Layer 6 of a small transformer language model trained on English Wikipedia (9 layers, counted from 0, width 128).
A neuron's activation on a vector x is GELU(weights . x + bias), where the dot is the dot product.

Input weights of the MLP neurons that the questions are about. A number n stands for (n - 500) times 0.0012.
n0 (bias -0.020): 454,479,352,414,434,413,468,622,690,485,433,566,474,370,422,178,445,566,288,407,272,375,538,399,388,567,445,580,686,439,520,349,453,528,324,543,522,656,508,537,450,770,384,543,695,640,470,637,497,521,687,614,667,532,274,624,537,517,316,477,473,508,616,331,677,526,611,605,454,460,372,423,568,331,696,583,462,501,540,437,508,590,601,345,793,379,608,530,558,672,311,359,389,552,793,565,573,681,481,639,616,571,173,373,389,590,401,459,520,453,518,435,430,453,396,301,590,765,411,519,440,520,194,592,568,703,306,527
n12 (bias -0.059): 615,426,651,355,212,349,478,816,695,389,501,837,577,367,465,228,497,526,579,527,542,336,536,451,375,796,721,529,452,520,677,498,504,483,417,358,537,204,796,633,565,358,479,728,660,535,398,703,349,640,712,515,599,476,580,579,492,576,480,686,428,455,391,472,424,604,423,697,441,467,306,480,492,565,368,421,202,462,538,552,751,361,416,339,627,422,348,464,505,638,453,587,616,410,545,507,559,314,483,439,598,610,271,429,513,591,464,536,611,698,686,433,210,390,389,340,712,349,354,292,441,373,551,183,661,621,631,860
n80 (bias -0.030): 432,485,731,856,511,420,507,548,615,613,369,396,584,436,331,515,494,705,335,782,553,595,279,462,533,488,452,618,374,307,537,413,544,840,493,486,470,417,541,543,487,485,443,455,629,607,703,505,426,581,317,249,444,269,531,402,482,631,570,301,458,383,587,404,566,413,376,489,494,688,739,558,227,569,649,355,655,375,509,410,639,688,619,440,476,674,598,256,424,720,525,541,530,574,512,451,459,628,380,581,696,530,637,598,605,527,214,508,734,592,435,257,450,329,402,293,557,428,353,464,541,562,645,469,495,451,596,468
n85 (bias -0.034): 308,478,360,625,535,661,642,236,376,498,607,777,576,512,334,324,391,547,344,541,517,607,328,415,540,673,603,347,365,413,399,542,519,366,481,497,633,739,554,673,660,445,512,368,499,559,467,741,435,516,482,207,393,371,581,780,365,584,272,496,639,643,246,570,638,463,541,598,566,505,482,394,490,627,693,529,453,527,387,491,400,461,336,485,514,625,479,464,458,562,450,530,616,470,601,506,462,716,501,473,817,533,430,456,505,608,517,398,586,448,492,565,272,459,347,348,629,530,266,817,556,547,640,634,340,723,502,453
n110 (bias -0.055): 540,424,379,435,649,515,636,202,627,649,778,616,363,624,391,547,345,786,493,616,368,557,212,592,439,452,251,394,355,349,497,493,314,330,641,313,499,517,557,519,527,756,191,591,660,588,618,523,544,471,540,363,518,426,637,625,606,624,533,757,535,625,463,520,371,417,607,480,443,662,515,358,611,647,610,603,467,736,442,637,398,679,285,536,523,428,487,508,511,419,710,396,412,713,695,251,397,469,620,520,597,412,460,434,555,586,459,684,468,542,528,354,536,316,227,306,682,662,292,598,430,582,428,616,504,643,669,632
n126 (bias -0.050): 556,376,540,525,519,746,500,502,240,386,467,812,660,509,576,479,551,712,659,441,537,488,445,686,699,578,471,372,533,371,690,503,434,576,453,475,507,460,633,602,567,472,394,527,535,436,547,573,424,502,324,568,853,314,279,645,513,447,404,345,460,527,659,466,563,385,726,563,335,611,619,551,622,637,590,374,453,400,553,471,322,530,310,480,656,297,236,379,337,743,601,625,510,421,777,345,468,439,675,388,562,364,465,607,426,483,364,579,666,655,535,658,443,323,430,400,606,597,280,543,223,451,673,669,498,513,516,600
n135 (bias -0.022): 578,359,531,566,524,296,508,598,371,506,236,557,623,636,456,305,692,438,371,677,538,444,513,434,469,749,585,532,534,564,671,404,538,610,404,620,280,297,393,664,576,635,621,799,547,441,297,345,379,526,576,412,460,595,487,448,585,625,626,393,401,314,521,586,374,495,450,294,505,374,563,624,493,398,324,473,706,662,580,384,713,418,749,310,497,658,380,397,645,617,392,607,503,518,605,445,598,406,661,504,522,531,395,432,543,607,529,493,310,292,633,454,478,603,370,240,441,651,332,804,521,435,513,547,693,367,450,619
n194 (bias -0.071): 713,343,569,337,631,372,773,499,586,655,583,453,387,939,205,384,603,461,630,375,376,555,414,528,625,381,452,515,619,424,667,579,716,284,475,473,532,495,354,657,417,690,144,492,764,648,608,531,499,662,374,295,607,553,546,457,397,256,506,486,565,505,626,463,345,139,741,445,372,486,625,946,494,411,366,641,447,575,496,584,698,408,547,352,244,204,295,744,504,568,432,393,488,425,462,528,428,667,524,601,677,718,597,553,329,688,474,412,628,470,613,675,495,528,589,449,440,544,667,493,513,334,449,412,587,445,585,480
n212 (bias -0.045): 512,412,733,563,482,437,523,152,350,356,568,570,651,659,131,767,499,664,467,493,441,456,284,609,494,625,145,338,555,297,533,271,637,197,393,204,274,655,540,432,414,539,449,467,613,519,615,646,481,496,314,310,388,555,471,572,604,542,583,447,514,665,386,481,394,467,478,726,626,514,545,533,751,486,590,466,579,560,706,384,467,487,135,543,266,248,467,431,613,396,491,660,694,653,586,729,372,555,749,517,626,545,609,482,458,444,423,554,392,480,505,484,362,580,359,560,591,610,701,587,77,684,795,467,587,721,262,696
n242 (bias -0.032): 430,451,491,646,581,604,471,585,308,500,461,395,690,668,502,568,426,435,363,611,561,452,392,555,476,629,478,632,578,450,430,531,603,354,438,319,427,404,718,325,454,723,644,917,557,335,484,546,528,596,220,423,483,535,481,552,441,205,405,353,764,665,734,530,495,365,590,609,532,311,552,588,462,369,650,469,351,499,856,358,323,424,327,428,279,516,511,521,689,537,720,498,478,651,528,852,293,904,537,500,510,637,592,491,577,576,259,648,505,426,632,527,596,541,462,439,788,310,395,590,90,530,464,658,310,566,456,408
n272 (bias -0.028): 625,391,594,553,614,561,668,478,389,375,659,637,874,359,436,344,484,546,447,682,606,398,420,702,616,546,482,498,262,383,485,417,435,399,262,322,638,490,519,588,559,322,308,514,484,497,413,518,496,407,454,228,562,246,451,415,575,450,441,767,720,350,626,435,555,344,593,538,651,694,585,412,652,526,568,440,523,483,484,767,718,451,531,691,466,314,393,444,345,435,405,552,793,582,492,406,453,506,599,481,660,428,488,683,363,517,539,384,341,614,471,530,615,271,580,360,530,610,516,690,454,786,388,495,539,532,254,581
n297 (bias -0.050): 556,441,482,282,596,614,327,616,516,538,647,620,593,624,540,634,431,594,683,827,474,395,569,506,563,491,397,532,378,480,569,543,529,482,324,127,479,430,553,523,249,526,425,496,488,598,392,762,292,404,457,297,460,351,429,418,438,459,432,583,479,616,501,545,814,478,581,444,611,300,772,488,520,595,370,292,610,411,715,721,655,428,605,369,500,576,366,380,636,545,352,500,523,686,535,360,438,508,422,529,443,472,460,500,760,567,499,280,532,621,597,515,379,604,467,606,377,582,408,293,575,351,679,389,778,633,428,605
n304 (bias -0.085): 441,364,394,426,443,687,419,378,541,384,591,344,503,500,538,375,520,594,357,489,598,450,609,430,596,428,682,685,554,330,630,280,396,629,657,165,793,127,269,614,543,487,570,557,639,749,345,532,487,564,262,626,611,434,129,716,535,588,267,501,538,567,459,744,530,327,451,438,507,509,227,641,455,613,340,616,617,664,393,583,654,427,587,376,480,570,186,362,522,679,503,636,700,567,522,575,477,786,436,654,484,657,568,613,345,535,489,445,469,441,456,402,426,723,475,360,878,536,653,736,373,218,374,601,574,770,401,398
n314 (bias -0.032): 721,432,259,551,408,352,405,414,601,559,621,617,514,603,459,629,701,538,638,601,290,456,552,318,217,464,404,575,543,493,415,583,385,398,473,484,638,543,736,559,500,634,559,424,385,438,349,516,557,460,622,396,417,395,480,349,437,343,464,404,424,549,523,656,817,441,716,689,503,723,604,607,485,570,408,538,244,396,383,508,505,486,497,362,372,570,764,484,492,445,705,703,458,493,361,335,463,629,506,372,682,450,402,339,720,484,382,521,471,593,217,680,479,660,338,570,512,743,575,525,367,443,712,625,375,577,465,629
n342 (bias -0.048): 498,425,440,621,488,317,650,256,644,522,227,378,476,402,444,595,240,615,514,554,244,381,307,548,401,539,578,555,392,394,470,311,415,609,383,381,457,483,567,505,421,657,530,518,713,415,337,533,572,408,482,450,587,471,322,371,538,402,308,545,489,555,429,590,501,533,493,490,660,638,302,733,443,390,525,570,654,648,600,479,694,598,419,590,463,493,616,367,437,695,668,614,466,706,708,604,767,441,429,612,826,649,389,528,549,550,470,459,421,651,633,573,409,340,398,298,521,365,351,486,552,708,688,777,318,504,499,830
n351 (bias -0.021): 267,436,304,525,411,322,563,519,634,559,559,595,603,471,530,422,454,710,364,620,425,368,537,292,461,731,539,645,517,475,543,524,511,567,129,402,580,301,426,667,363,554,627,662,614,398,311,799,244,249,412,640,461,327,512,467,621,479,447,545,788,574,414,594,566,510,616,454,638,340,356,492,408,464,671,526,548,396,476,395,785,387,325,508,708,526,466,527,643,582,625,417,621,405,191,551,631,669,468,601,498,572,308,343,551,583,478,383,798,690,686,448,447,362,378,374,358,614,368,540,404,561,523,505,453,646,550,798
n391 (bias -0.016): 721,387,520,561,557,506,549,503,481,508,673,494,593,330,579,673,816,609,399,432,560,522,398,410,605,606,290,482,426,432,543,505,542,629,638,343,522,454,494,501,583,822,316,555,579,397,367,408,385,428,619,271,492,492,668,367,325,345,527,448,551,274,585,526,356,428,566,519,535,402,654,485,463,555,796,474,489,549,570,499,560,510,501,223,524,315,547,566,412,509,608,729,640,515,435,731,436,497,526,543,375,744,617,555,619,476,621,241,473,249,379,584,626,616,280,565,436,551,463,560,356,550,392,209,503,486,462,447
n438 (bias -0.048): 512,378,622,595,438,738,332,601,269,550,327,530,549,654,491,367,393,521,417,353,104,647,505,403,561,570,560,371,282,508,651,310,664,399,580,487,594,515,673,477,453,590,400,545,422,613,432,835,366,754,248,317,526,334,670,393,566,582,445,648,327,641,458,380,673,456,347,595,604,387,380,455,319,384,670,455,644,715,282,351,309,560,557,343,505,389,340,592,465,690,400,537,603,720,553,445,627,632,538,572,553,539,364,555,593,562,524,751,497,728,471,756,420,354,563,450,554,516,489,552,241,516,655,502,441,651,617,440
n450 (bias -0.075): 609,393,601,837,608,418,770,393,557,819,552,514,773,531,191,509,569,736,397,749,399,607,580,439,449,496,501,413,173,401,464,457,467,502,490,542,509,484,499,340,689,718,413,530,604,337,404,582,394,596,633,340,470,414,426,655,554,359,485,492,660,388,419,474,540,303,595,595,571,615,279,397,390,553,407,320,577,457,681,238,715,716,452,319,450,686,532,179,230,585,375,545,526,660,562,525,593,605,617,752,738,447,635,593,655,592,597,402,348,517,292,563,372,279,248,553,571,959,344,677,510,788,522,617,380,557,471,223
n456 (bias -0.003): 547,496,415,528,210,479,433,702,703,325,510,594,490,568,352,408,566,527,440,450,400,428,482,372,445,529,356,491,695,491,386,470,752,525,528,552,504,402,486,448,511,543,538,426,296,716,376,551,533,565,412,401,559,412,375,413,537,563,569,550,664,445,625,457,548,759,786,502,405,353,411,375,630,391,731,429,363,588,705,371,529,662,548,408,646,566,310,524,414,466,615,488,701,516,679,481,622,507,539,486,593,478,772,372,426,638,331,604,446,249,616,511,477,434,427,630,646,480,530,503,551,473,345,449,390,559,526,444
n506 (bias -0.022): 454,402,414,352,453,488,574,650,528,427,523,426,513,500,651,402,588,726,521,837,495,481,598,557,479,581,625,504,362,339,658,681,463,471,340,481,553,437,417,718,379,561,579,450,454,592,319,829,504,500,639,367,638,399,626,664,642,565,340,311,267,319,668,685,478,466,520,645,769,598,637,537,486,572,540,561,514,674,523,438,485,320,511,468,498,336,556,183,372,646,478,605,382,375,313,500,362,402,760,657,538,635,310,259,243,388,292,310,536,652,537,682,334,572,188,647,675,814,414,317,646,668,351,569,664,468,554,773

Each question shows a token from some text and the vector x that enters the MLP there. A number n stands for (n - 500) times 0.023.

"3": 478,763,508,491,501,463,496,540,486,539,559,449,490,526,560,490,518,461,556,527,523,410,511,524,494,445,560,538,494,521,416,444,414,509,506,501,504,498,522,439,434,500,570,478,503,483,460,489,553,452,565,598,482,545,499,460,470,483,494,482,483,519,517,516,513,516,472,480,487,545,481,471,492,497,450,561,492,487,506,497,525,479,447,579,555,486,498,538,494,470,448,432,422,498,489,517,534,489,500,489,458,431,439,508,527,520,569,509,527,513,465,514,499,526,483,464,431,505,502,468,513,541,495,484,497,523,499,544
Which of these neurons fires most? n351

"\n": 516,913,512,499,494,470,475,486,462,460,468,442,484,533,491,491,508,468,477,479,484,505,515,502,508,489,467,481,472,496,480,495,538,487,500,519,490,489,505,521,447,488,514,506,465,502,545,476,515,537,511,496,462,523,533,497,472,466,478,497,527,490,466,473,489,523,485,517,431,490,506,483,458,478,488,521,518,504,537,499,500,490,476,497,551,501,509,524,461,477,503,500,512,503,512,521,444,541,488,483,501,518,469,526,516,472,526,472,518,537,536,522,526,500,488,494,510,495,508,528,465,508,505,483,521,488,492,500
The most active neuron and its activation: n242, at about 0.88

" the": 505,922,494,493,483,466,496,465,482,488,480,420,508,482,460,476,503,430,556,521,457,505,492,508,518,490,519,495,514,531,509,506,510,481,491,506,513,488,480,513,519,562,513,520,498,513,495,503,493,483,482,521,488,502,488,513,488,479,521,492,523,450,521,506,511,496,491,500,493,477,515,544,504,508,472,486,488,535,483,498,524,520,480,507,482,475,507,532,502,493,479,492,515,514,486,503,475,504,494,536,535,481,511,513,473,486,517,474,480,434,468,495,516,474,492,479,495,475,515,482,477,477,500,503,503,506,474,515
Which of these neurons fires most? n194

" of": 536,763,475,507,479,511,486,486,457,476,483,383,492,501,526,587,476,422,479,448,485,497,428,457,550,534,500,510,517,464,437,510,469,508,531,515,506,501,524,476,565,520,537,527,453,465,521,504,482,443,464,489,505,460,507,483,512,510,573,484,482,444,477,477,500,520,462,515,459,534,546,511,456,484,477,505,461,438,537,590,550,521,474,542,526,553,550,505,505,433,520,504,485,501,486,489,488,517,451,550,520,510,536,539,520,481,461,571,417,457,446,455,472,528,562,564,470,488,511,469,516,510,552,496,499,512,527,491
The three highest activations, in order: n80, n314, n242

"a": 473,705,498,500,469,494,461,480,560,551,511,436,507,505,520,493,475,540,469,483,567,562,489,479,559,469,554,458,506,585,450,546,472,525,585,511,514,429,439,523,547,463,509,491,445,508,492,511,503,520,485,507,429,510,539,568,478,578,493,499,446,428,523,490,451,483,524,450,460,497,472,507,456,493,508,522,503,438,421,571,472,538,464,486,535,486,493,526,473,474,513,465,499,484,458,467,494,537,508,501,433,471,527,447,488,398,610,514,546,494,502,514,591,550,523,462,532,545,519,508,469,443,514,453,501,500,548,457
Which of these neurons fires most? n304

"av": 482,735,493,564,474,463,516,501,501,511,565,501,453,466,516,504,503,479,480,565,494,489,502,559,508,541,517,472,530,545,520,524,486,499,576,528,465,486,523,553,499,476,565,418,475,483,493,474,499,442,511,496,446,504,506,546,468,481,587,557,496,503,494,475,455,501,510,461,505,537,469,446,557,532,595,512,439,451,466,515,512,453,505,543,559,447,508,546,479,462,444,410,578,504,481,424,481,477,461,465,458,423,520,445,457,447,508,508,535,539,467,445,464,512,545,474,503,506,493,470,570,514,485,477,554,537,504,474
Which of these neurons fires most? n272

" in": 490,862,527,493,529,466,511,478,517,479,486,405,484,491,493,502,468,467,452,429,535,482,494,459,529,548,459,518,474,538,457,474,448,533,473,541,496,508,556,489,495,488,486,484,524,471,511,512,514,474,476,562,509,456,524,494,553,475,528,476,492,463,492,489,516,505,514,538,496,472,458,470,461,516,560,557,480,496,495,520,486,512,433,519,508,512,500,511,500,487,495,506,501,490,501,493,478,524,494,578,495,493,463,540,473,475,488,494,489,470,514,510,510,466,544,552,494,505,531,514,489,539,489,430,505,481,499,475
Which of these neurons fires most? n0

"ag": 480,753,529,540,454,513,497,554,519,528,520,437,558,461,505,517,509,506,494,540,547,502,547,491,479,514,483,444,408,596,465,521,522,521,597,494,526,492,471,543,475,494,469,534,483,469,508,523,560,471,458,497,501,536,493,514,497,545,538,574,507,472,490,570,478,493,507,483,498,490,451,501,444,481,503,512,487,399,483,511,452,450,504,473,490,493,531,516,526,455,501,446,492,486,433,521,498,458,537,484,438,443,534,511,544,376,454,510,506,465,565,508,549,516,526,480,492,541,494,478,488,491,543,437,497,462,449,484
The most active neuron and its activation: n391, at about 0.18

"t": 519,785,496,532,528,502,487,477,478,518,494,480,508,567,493,505,511,498,501,493,501,446,521,590,537,429,540,452,502,480,429,531,510,489,572,507,471,548,495,501,492,477,477,486,496,403,549,521,541,499,498,446,530,512,531,441,520,490,536,533,468,496,521,518,507,487,516,495,515,499,542,497,496,514,492,523,499,491,486,542,462,503,492,621,496,532,499,485,478,432,473,426,503,495,474,462,477,456,537,409,508,416,461,482,468,553,518,485,485,496,481,502,490,399,545,510,503,474,533,451,522,554,541,472,494,461,502,478
The two highest activations, in order: n272, n110

"art": 535,730,498,569,515,497,564,460,536,504,456,528,528,508,557,490,482,490,489,499,466,495,515,522,483,466,417,482,506,507,475,513,410,476,549,489,462,496,475,513,511,501,506,533,416,465,511,428,553,488,579,470,494,496,534,473,543,477,497,545,519,536,530,487,513,542,554,524,523,542,519,442,491,485,545,512,496,462,474,478,476,529,476,489,529,509,454,509,509,498,481,447,567,431,458,455,475,441,518,517,469,405,524,521,517,410,544,459,483,448,580,474,576,442,497,416,453,473,560,480,545,547,471,523,567,483,509,514
The two highest activations, in order: n272, n110

" F": 506,814,482,522,489,451,514,496,503,513,534,426,497,492,457,558,512,440,451,513,538,489,507,526,535,487,498,483,504,522,488,505,513,523,482,531,490,484,496,415,528,494,534,523,491,450,542,444,509,501,547,495,490,504,485,487,521,482,531,500,499,497,496,521,467,455,500,468,521,499,487,449,494,574,554,509,451,521,539,512,533,446,528,538,535,496,510,497,442,391,466,510,515,505,488,496,481,472,510,517,454,512,496,503,510,428,509,517,531,545,455,526,537,449,441,524,544,498,547,400,510,458,510,453,496,551,519,447
Which of these neurons fires most? n391

" from": 506,831,465,453,497,470,492,492,521,481,518,442,473,495,508,535,470,425,543,430,517,452,467,464,483,534,518,492,509,522,453,558,475,490,449,560,507,539,518,543,510,546,422,505,486,475,491,548,538,469,470,504,498,467,504,514,513,515,543,473,497,496,466,519,508,544,512,538,517,419,477,500,474,506,531,524,475,426,444,554,462,542,487,483,528,543,525,503,517,453,491,517,492,496,498,453,451,504,484,573,489,545,507,537,481,455,506,510,493,493,507,497,527,509,536,520,476,471,517,472,490,526,531,449,477,516,491,456
Which of these neurons fires most? n314

".": 484,870,525,502,490,547,454,470,473,423,481,459,488,525,514,471,479,468,526,483,446,503,518,498,561,504,512,480,503,522,474,489,528,477,547,481,500,475,494,555,459,522,466,468,459,522,466,471,484,514,508,516,446,494,554,498,492,529,528,496,489,490,460,511,473,482,536,529,503,490,470,529,473,491,533,516,472,501,549,533,444,519,487,479,546,499,506,532,502,497,411,465,463,492,526,507,498,488,505,494,481,462,521,468,488,431,527,469,499,536,543,557,514,492,534,489,493,496,500,493,488,529,510,489,473,518,516,500
Which of these neurons fires most? n438

"ard": 492,787,560,503,461,486,500,503,560,519,553,502,480,442,450,523,506,418,548,439,535,479,474,548,570,439,456,450,444,439,434,502,451,519,501,556,534,576,487,423,529,525,498,466,469,490,540,493,508,476,559,480,520,488,461,484,534,519,580,487,535,524,516,488,495,481,533,513,531,503,535,437,475,469,530,557,466,551,491,482,487,494,508,488,493,494,527,469,471,437,456,488,516,520,490,501,473,468,478,447,471,510,517,532,495,430,533,471,474,474,539,531,508,488,517,484,485,532,501,483,525,531,501,476,510,565,446,498
Which of these neurons fires most? n272

" Ch": 573,778,557,442,536,486,485,502,484,544,500,493,517,481,524,498,477,472,398,521,524,497,517,512,571,529,542,499,557,490,507,514,532,570,530,487,453,461,521,384,491,530,479,521,520,468,532,446,497,457,516,559,516,468,499,481,487,469,542,471,483,507,486,476,511,555,508,498,488,513,511,527,496,503,469,529,513,549,445,485,496,516,482,532,500,487,504,538,520,435,456,474,531,432,519,520,504,427,465,516,449,437,507,486,530,394,475,491,522,543,519,429,476,558,463,516,458,468,452,505,513,453,500,466,508,497,538,522
Which of these neurons fires most? n12

" ": 455,791,499,533,527,530,550,481,515,499,451,484,525,523,547,504,491,462,569,542,513,482,493,557,500,468,455,516,498,546,486,499,478,492,495,528,523,468,496,516,463,455,511,514,478,494,517,477,525,577,506,506,533,509,525,506,528,459,469,495,501,498,519,488,499,469,392,461,551,481,520,475,481,543,512,483,433,507,468,520,414,507,507,491,473,510,484,497,483,434,473,484,436,505,451,507,463,492,457,453,484,553,445,540,504,429,636,474,517,510,516,514,565,529,522,429,506,492,542,501,482,461,544,513,475,485,513,459
Which of these neurons fires most? n242

" 20": 453,747,422,467,548,499,491,457,518,574,522,432,524,502,489,553,506,478,588,481,492,436,512,533,458,464,491,485,552,595,392,451,416,503,498,513,473,546,528,465,421,493,523,529,529,459,532,451,480,517,549,535,426,535,461,498,513,463,497,466,509,493,531,512,537,468,506,489,527,536,484,539,493,524,480,502,518,475,519,527,442,469,502,565,481,494,504,507,525,535,510,488,477,438,497,496,507,523,474,543,465,487,488,515,530,436,589,526,528,526,491,463,510,528,572,477,479,431,438,449,470,498,518,495,497,492,537,490
The most active neuron and its activation: n242, at about 0.51

"ou": 503,650,556,497,546,523,469,539,506,531,480,458,496,550,470,496,484,397,467,477,507,507,434,535,492,418,558,455,580,519,536,574,518,495,503,577,489,531,499,467,455,482,558,488,538,490,515,495,451,507,551,530,500,478,515,434,514,442,498,398,521,517,567,519,474,445,532,520,453,526,529,515,518,474,554,539,481,447,473,505,515,429,486,497,481,434,483,596,499,545,444,434,496,409,444,517,516,457,490,438,382,552,506,561,532,451,547,500,495,502,532,554,465,539,503,601,483,492,551,488,487,497,488,486,523,491,475,473
Which of these neurons fires most? n194

"ia": 543,796,502,465,538,511,463,513,515,455,567,497,406,487,518,485,457,466,518,477,517,453,569,507,531,493,513,508,441,531,485,499,428,516,535,561,446,508,528,529,507,497,551,448,472,523,493,494,525,553,481,499,468,506,469,544,491,546,550,479,466,494,566,505,526,496,529,486,479,462,526,452,530,486,529,530,480,426,471,543,469,512,523,500,501,525,457,512,496,496,492,428,515,482,471,479,529,525,454,449,411,501,502,480,498,543,486,516,570,542,484,497,457,500,486,506,523,425,454,432,514,498,528,476,469,467,556,503
The three highest activations, in order: n456, n12, n297

" L": 504,792,522,465,514,464,556,509,492,519,482,475,446,503,495,455,584,465,509,467,512,473,450,512,540,475,550,470,498,474,476,515,525,535,509,501,520,528,495,476,450,472,487,397,526,433,506,438,554,448,577,478,467,476,482,423,475,516,500,527,488,555,526,517,523,549,542,496,567,534,508,471,523,526,465,532,455,525,490,523,501,496,532,524,507,480,530,492,478,455,493,487,518,528,496,445,506,505,515,490,459,524,466,422,478,387,489,539,531,471,483,504,538,484,563,528,512,456,523,522,490,463,549,485,513,468,514,462
The most active neuron and its activation: n314, at about 0.51

"it": 472,705,459,519,528,488,570,513,519,504,447,537,496,467,520,482,573,417,421,475,510,500,544,513,491,492,499,507,494,528,496,592,474,500,530,532,452,559,492,476,452,551,543,474,485,467,540,591,534,463,604,459,506,488,552,548,489,480,506,523,525,435,471,501,423,522,500,488,459,479,424,447,487,531,542,503,515,462,522,453,483,504,471,518,484,485,472,552,521,495,439,531,541,431,453,547,556,421,547,502,503,453,495,530,513,480,558,496,429,479,485,503,491,455,476,549,508,490,488,485,498,554,583,453,514,461,469,410
The most active neuron and its activation: n450, at about 2.3

"-": 479,798,503,515,454,463,470,503,489,510,466,470,514,487,481,536,486,439,513,447,522,524,553,481,524,502,528,491,488,504,500,427,493,490,502,465,514,541,535,466,463,487,488,452,475,486,483,503,499,558,544,495,519,494,519,429,511,495,502,456,508,455,515,456,556,567,451,492,491,468,475,434,522,463,526,587,502,577,504,477,445,477,505,535,494,463,523,468,515,449,439,452,453,488,542,484,596,498,495,551,463,525,487,570,437,442,541,551,502,503,477,560,501,465,528,490,540,527,504,490,539,483,494,504,543,481,529,502
Which of these neurons fires most? n438

"ast": 536,682,561,520,570,534,536,476,471,510,547,471,620,419,537,541,510,455,549,458,523,519,486,483,522,501,491,540,486,512,462,472,514,486,579,575,441,477,522,463,545,507,530,426,420,513,507,457,483,458,552,437,488,446,553,517,434,438,583,503,523,481,451,500,538,479,495,441,511,505,504,509,480,509,495,479,502,482,509,446,535,563,472,505,516,513,511,444,530,424,459,484,553,496,447,498,492,461,546,478,454,465,552,536,496,462,554,554,426,473,506,454,551,473,517,549,485,563,473,436,556,508,482,468,497,499,441,449
The most active neuron and its activation: n450, at about 3.4

"6": 458,733,536,522,503,440,453,450,518,498,523,439,503,475,485,434,509,450,585,449,477,510,525,497,517,493,543,493,489,539,457,497,400,519,492,512,495,520,498,507,478,486,584,488,572,448,488,518,484,444,547,527,426,526,470,482,535,491,496,503,498,562,433,494,489,511,552,494,493,516,539,476,507,509,499,532,522,482,518,467,508,449,443,571,551,500,534,538,543,446,500,468,473,475,471,487,543,460,514,529,516,444,405,562,530,472,560,491,541,543,586,573,491,455,500,457,489,491,483,477,540,520,527,460,418,441,479,514
Which of these neurons fires most? n351

"r": 455,657,459,574,521,479,474,450,429,515,475,543,518,549,486,469,530,489,394,469,593,425,464,512,514,478,520,533,513,548,476,544,466,520,497,529,534,509,453,504,512,498,495,484,457,492,547,522,489,460,580,561,514,480,564,493,535,511,493,525,524,560,521,457,428,569,433,449,481,547,513,491,455,541,457,494,505,475,477,499,499,508,526,480,462,578,453,573,429,422,464,483,521,521,424,446,439,499,439,501,459,482,579,503,451,419,567,539,516,476,485,507,559,493,533,478,526,454,577,510,484,561,559,512,477,473,479,513
The most active neuron and its activation: n272, at about 0.11

"oc": 473,699,526,513,484,553,475,529,521,486,495,432,488,420,557,514,536,475,496,492,504,482,464,541,523,537,556,460,514,510,428,489,455,488,505,573,466,510,462,498,464,468,567,535,482,532,583,434,465,489,508,464,564,538,494,507,498,466,542,467,477,478,460,495,471,506,471,472,556,535,505,526,511,458,490,459,541,471,509,489,497,531,514,508,572,535,568,456,526,465,453,388,510,496,560,533,517,451,514,507,426,459,508,469,514,444,551,497,460,469,564,454,471,528,458,442,484,493,428,481,564,468,493,487,598,528,475,614
Which of these neurons fires most? n135

"j": 492,638,467,446,461,464,456,498,501,611,561,470,463,420,468,539,442,489,511,503,561,525,498,515,555,526,532,526,557,567,462,513,487,534,555,554,470,453,441,513,486,526,483,595,466,457,509,504,521,423,486,480,467,553,496,515,494,547,512,593,464,451,516,492,523,458,501,450,479,451,495,440,489,577,531,521,492,442,447,586,385,494,479,469,475,452,510,503,511,509,495,499,500,458,512,424,499,505,531,513,450,480,502,501,468,379,545,488,556,529,546,522,553,567,552,461,480,534,525,459,472,556,543,468,491,486,530,480
The most active neuron and its activation: n110, at about 0.23

"est": 513,611,497,493,555,434,515,468,446,509,523,552,564,540,553,476,483,564,476,490,534,501,560,481,475,503,522,521,552,548,430,500,446,495,547,553,449,515,490,407,487,462,586,527,449,475,478,544,499,482,599,464,506,486,487,422,480,535,568,558,459,512,554,480,490,472,488,402,512,514,502,408,507,506,490,494,508,570,469,455,555,586,564,545,534,484,475,465,533,484,476,489,478,462,465,480,481,428,518,452,470,429,529,536,486,438,538,465,529,429,557,470,555,469,520,503,538,535,528,416,485,533,503,445,473,493,429,574
The three highest activations, in order: n135, n272, n456

" l": 447,761,475,505,511,469,566,527,498,538,510,426,450,494,461,445,514,455,475,508,458,483,460,488,532,502,502,500,434,504,490,556,545,509,535,511,489,544,519,473,500,479,470,485,552,489,444,436,543,442,524,553,448,525,435,470,467,464,526,531,471,532,518,445,483,582,490,456,544,524,525,529,493,504,503,525,475,573,496,523,470,543,528,502,469,469,486,501,508,506,434,524,471,516,518,536,495,494,458,470,487,519,429,443,472,372,576,492,516,476,521,489,577,525,570,538,507,466,534,547,493,474,485,543,511,515,505,482
The most active neuron and its activation: n0, at about 0.38

"b": 500,715,544,516,513,475,521,503,484,520,462,548,462,466,490,523,461,488,431,555,495,478,517,548,530,543,476,510,579,574,457,563,490,470,584,570,512,484,471,503,523,499,553,532,521,418,490,440,491,473,479,493,412,488,521,481,462,460,484,532,453,489,495,510,538,503,509,515,501,501,481,468,480,495,478,476,430,447,520,511,490,471,558,542,524,564,527,533,463,485,420,472,485,489,485,495,560,494,471,387,479,445,447,531,434,544,574,469,513,486,433,561,493,521,481,534,442,578,519,474,537,532,516,504,534,496,515,409
Which of these neurons fires most? n450

" s": 481,840,483,475,482,509,524,508,520,470,457,462,473,507,558,489,524,437,475,488,489,499,485,494,507,489,511,504,513,539,549,507,504,468,511,509,528,466,475,521,523,507,452,520,484,511,437,502,506,474,515,580,426,492,524,481,518,523,512,491,452,455,458,588,468,518,489,498,558,508,504,477,555,479,468,579,536,521,493,530,500,504,530,475,502,505,499,525,519,459,473,495,455,496,495,473,519,478,504,484,436,511,493,487,457,393,548,463,487,503,529,446,516,487,480,460,506,529,492,525,556,491,493,525,495,451,484,524
The most active neuron and its activation: n135, at about 1.9

"9": 439,666,560,547,527,469,450,499,446,576,409,450,530,486,481,504,437,492,586,450,511,520,508,536,549,500,536,526,549,529,431,485,420,515,508,521,518,532,493,436,400,510,577,503,520,536,451,478,551,469,526,515,480,547,465,474,511,501,479,496,579,559,470,482,471,478,500,452,529,486,495,499,487,512,513,538,543,515,496,441,454,509,505,503,516,537,542,503,469,471,503,473,377,473,463,509,530,476,435,482,545,534,497,509,524,445,579,479,571,526,510,476,599,502,551,496,409,475,503,461,445,557,475,529,444,487,483,500
Which of these neurons fires most? n342

"ition": 529,796,466,503,543,472,523,501,551,521,513,490,500,450,495,515,470,431,551,477,500,519,483,523,529,443,450,479,535,534,453,518,449,523,488,562,511,463,501,457,572,507,480,494,470,475,522,503,554,520,514,444,429,495,473,503,518,517,476,567,541,456,459,481,451,521,492,534,477,507,482,496,419,492,448,507,530,465,487,473,465,516,511,433,488,554,498,508,495,521,457,512,458,483,532,529,496,467,468,435,516,398,487,567,496,482,551,575,519,513,528,503,476,469,505,484,476,526,548,469,577,543,500,509,503,507,505,468
The most active neuron and its activation: n450, at about 1.2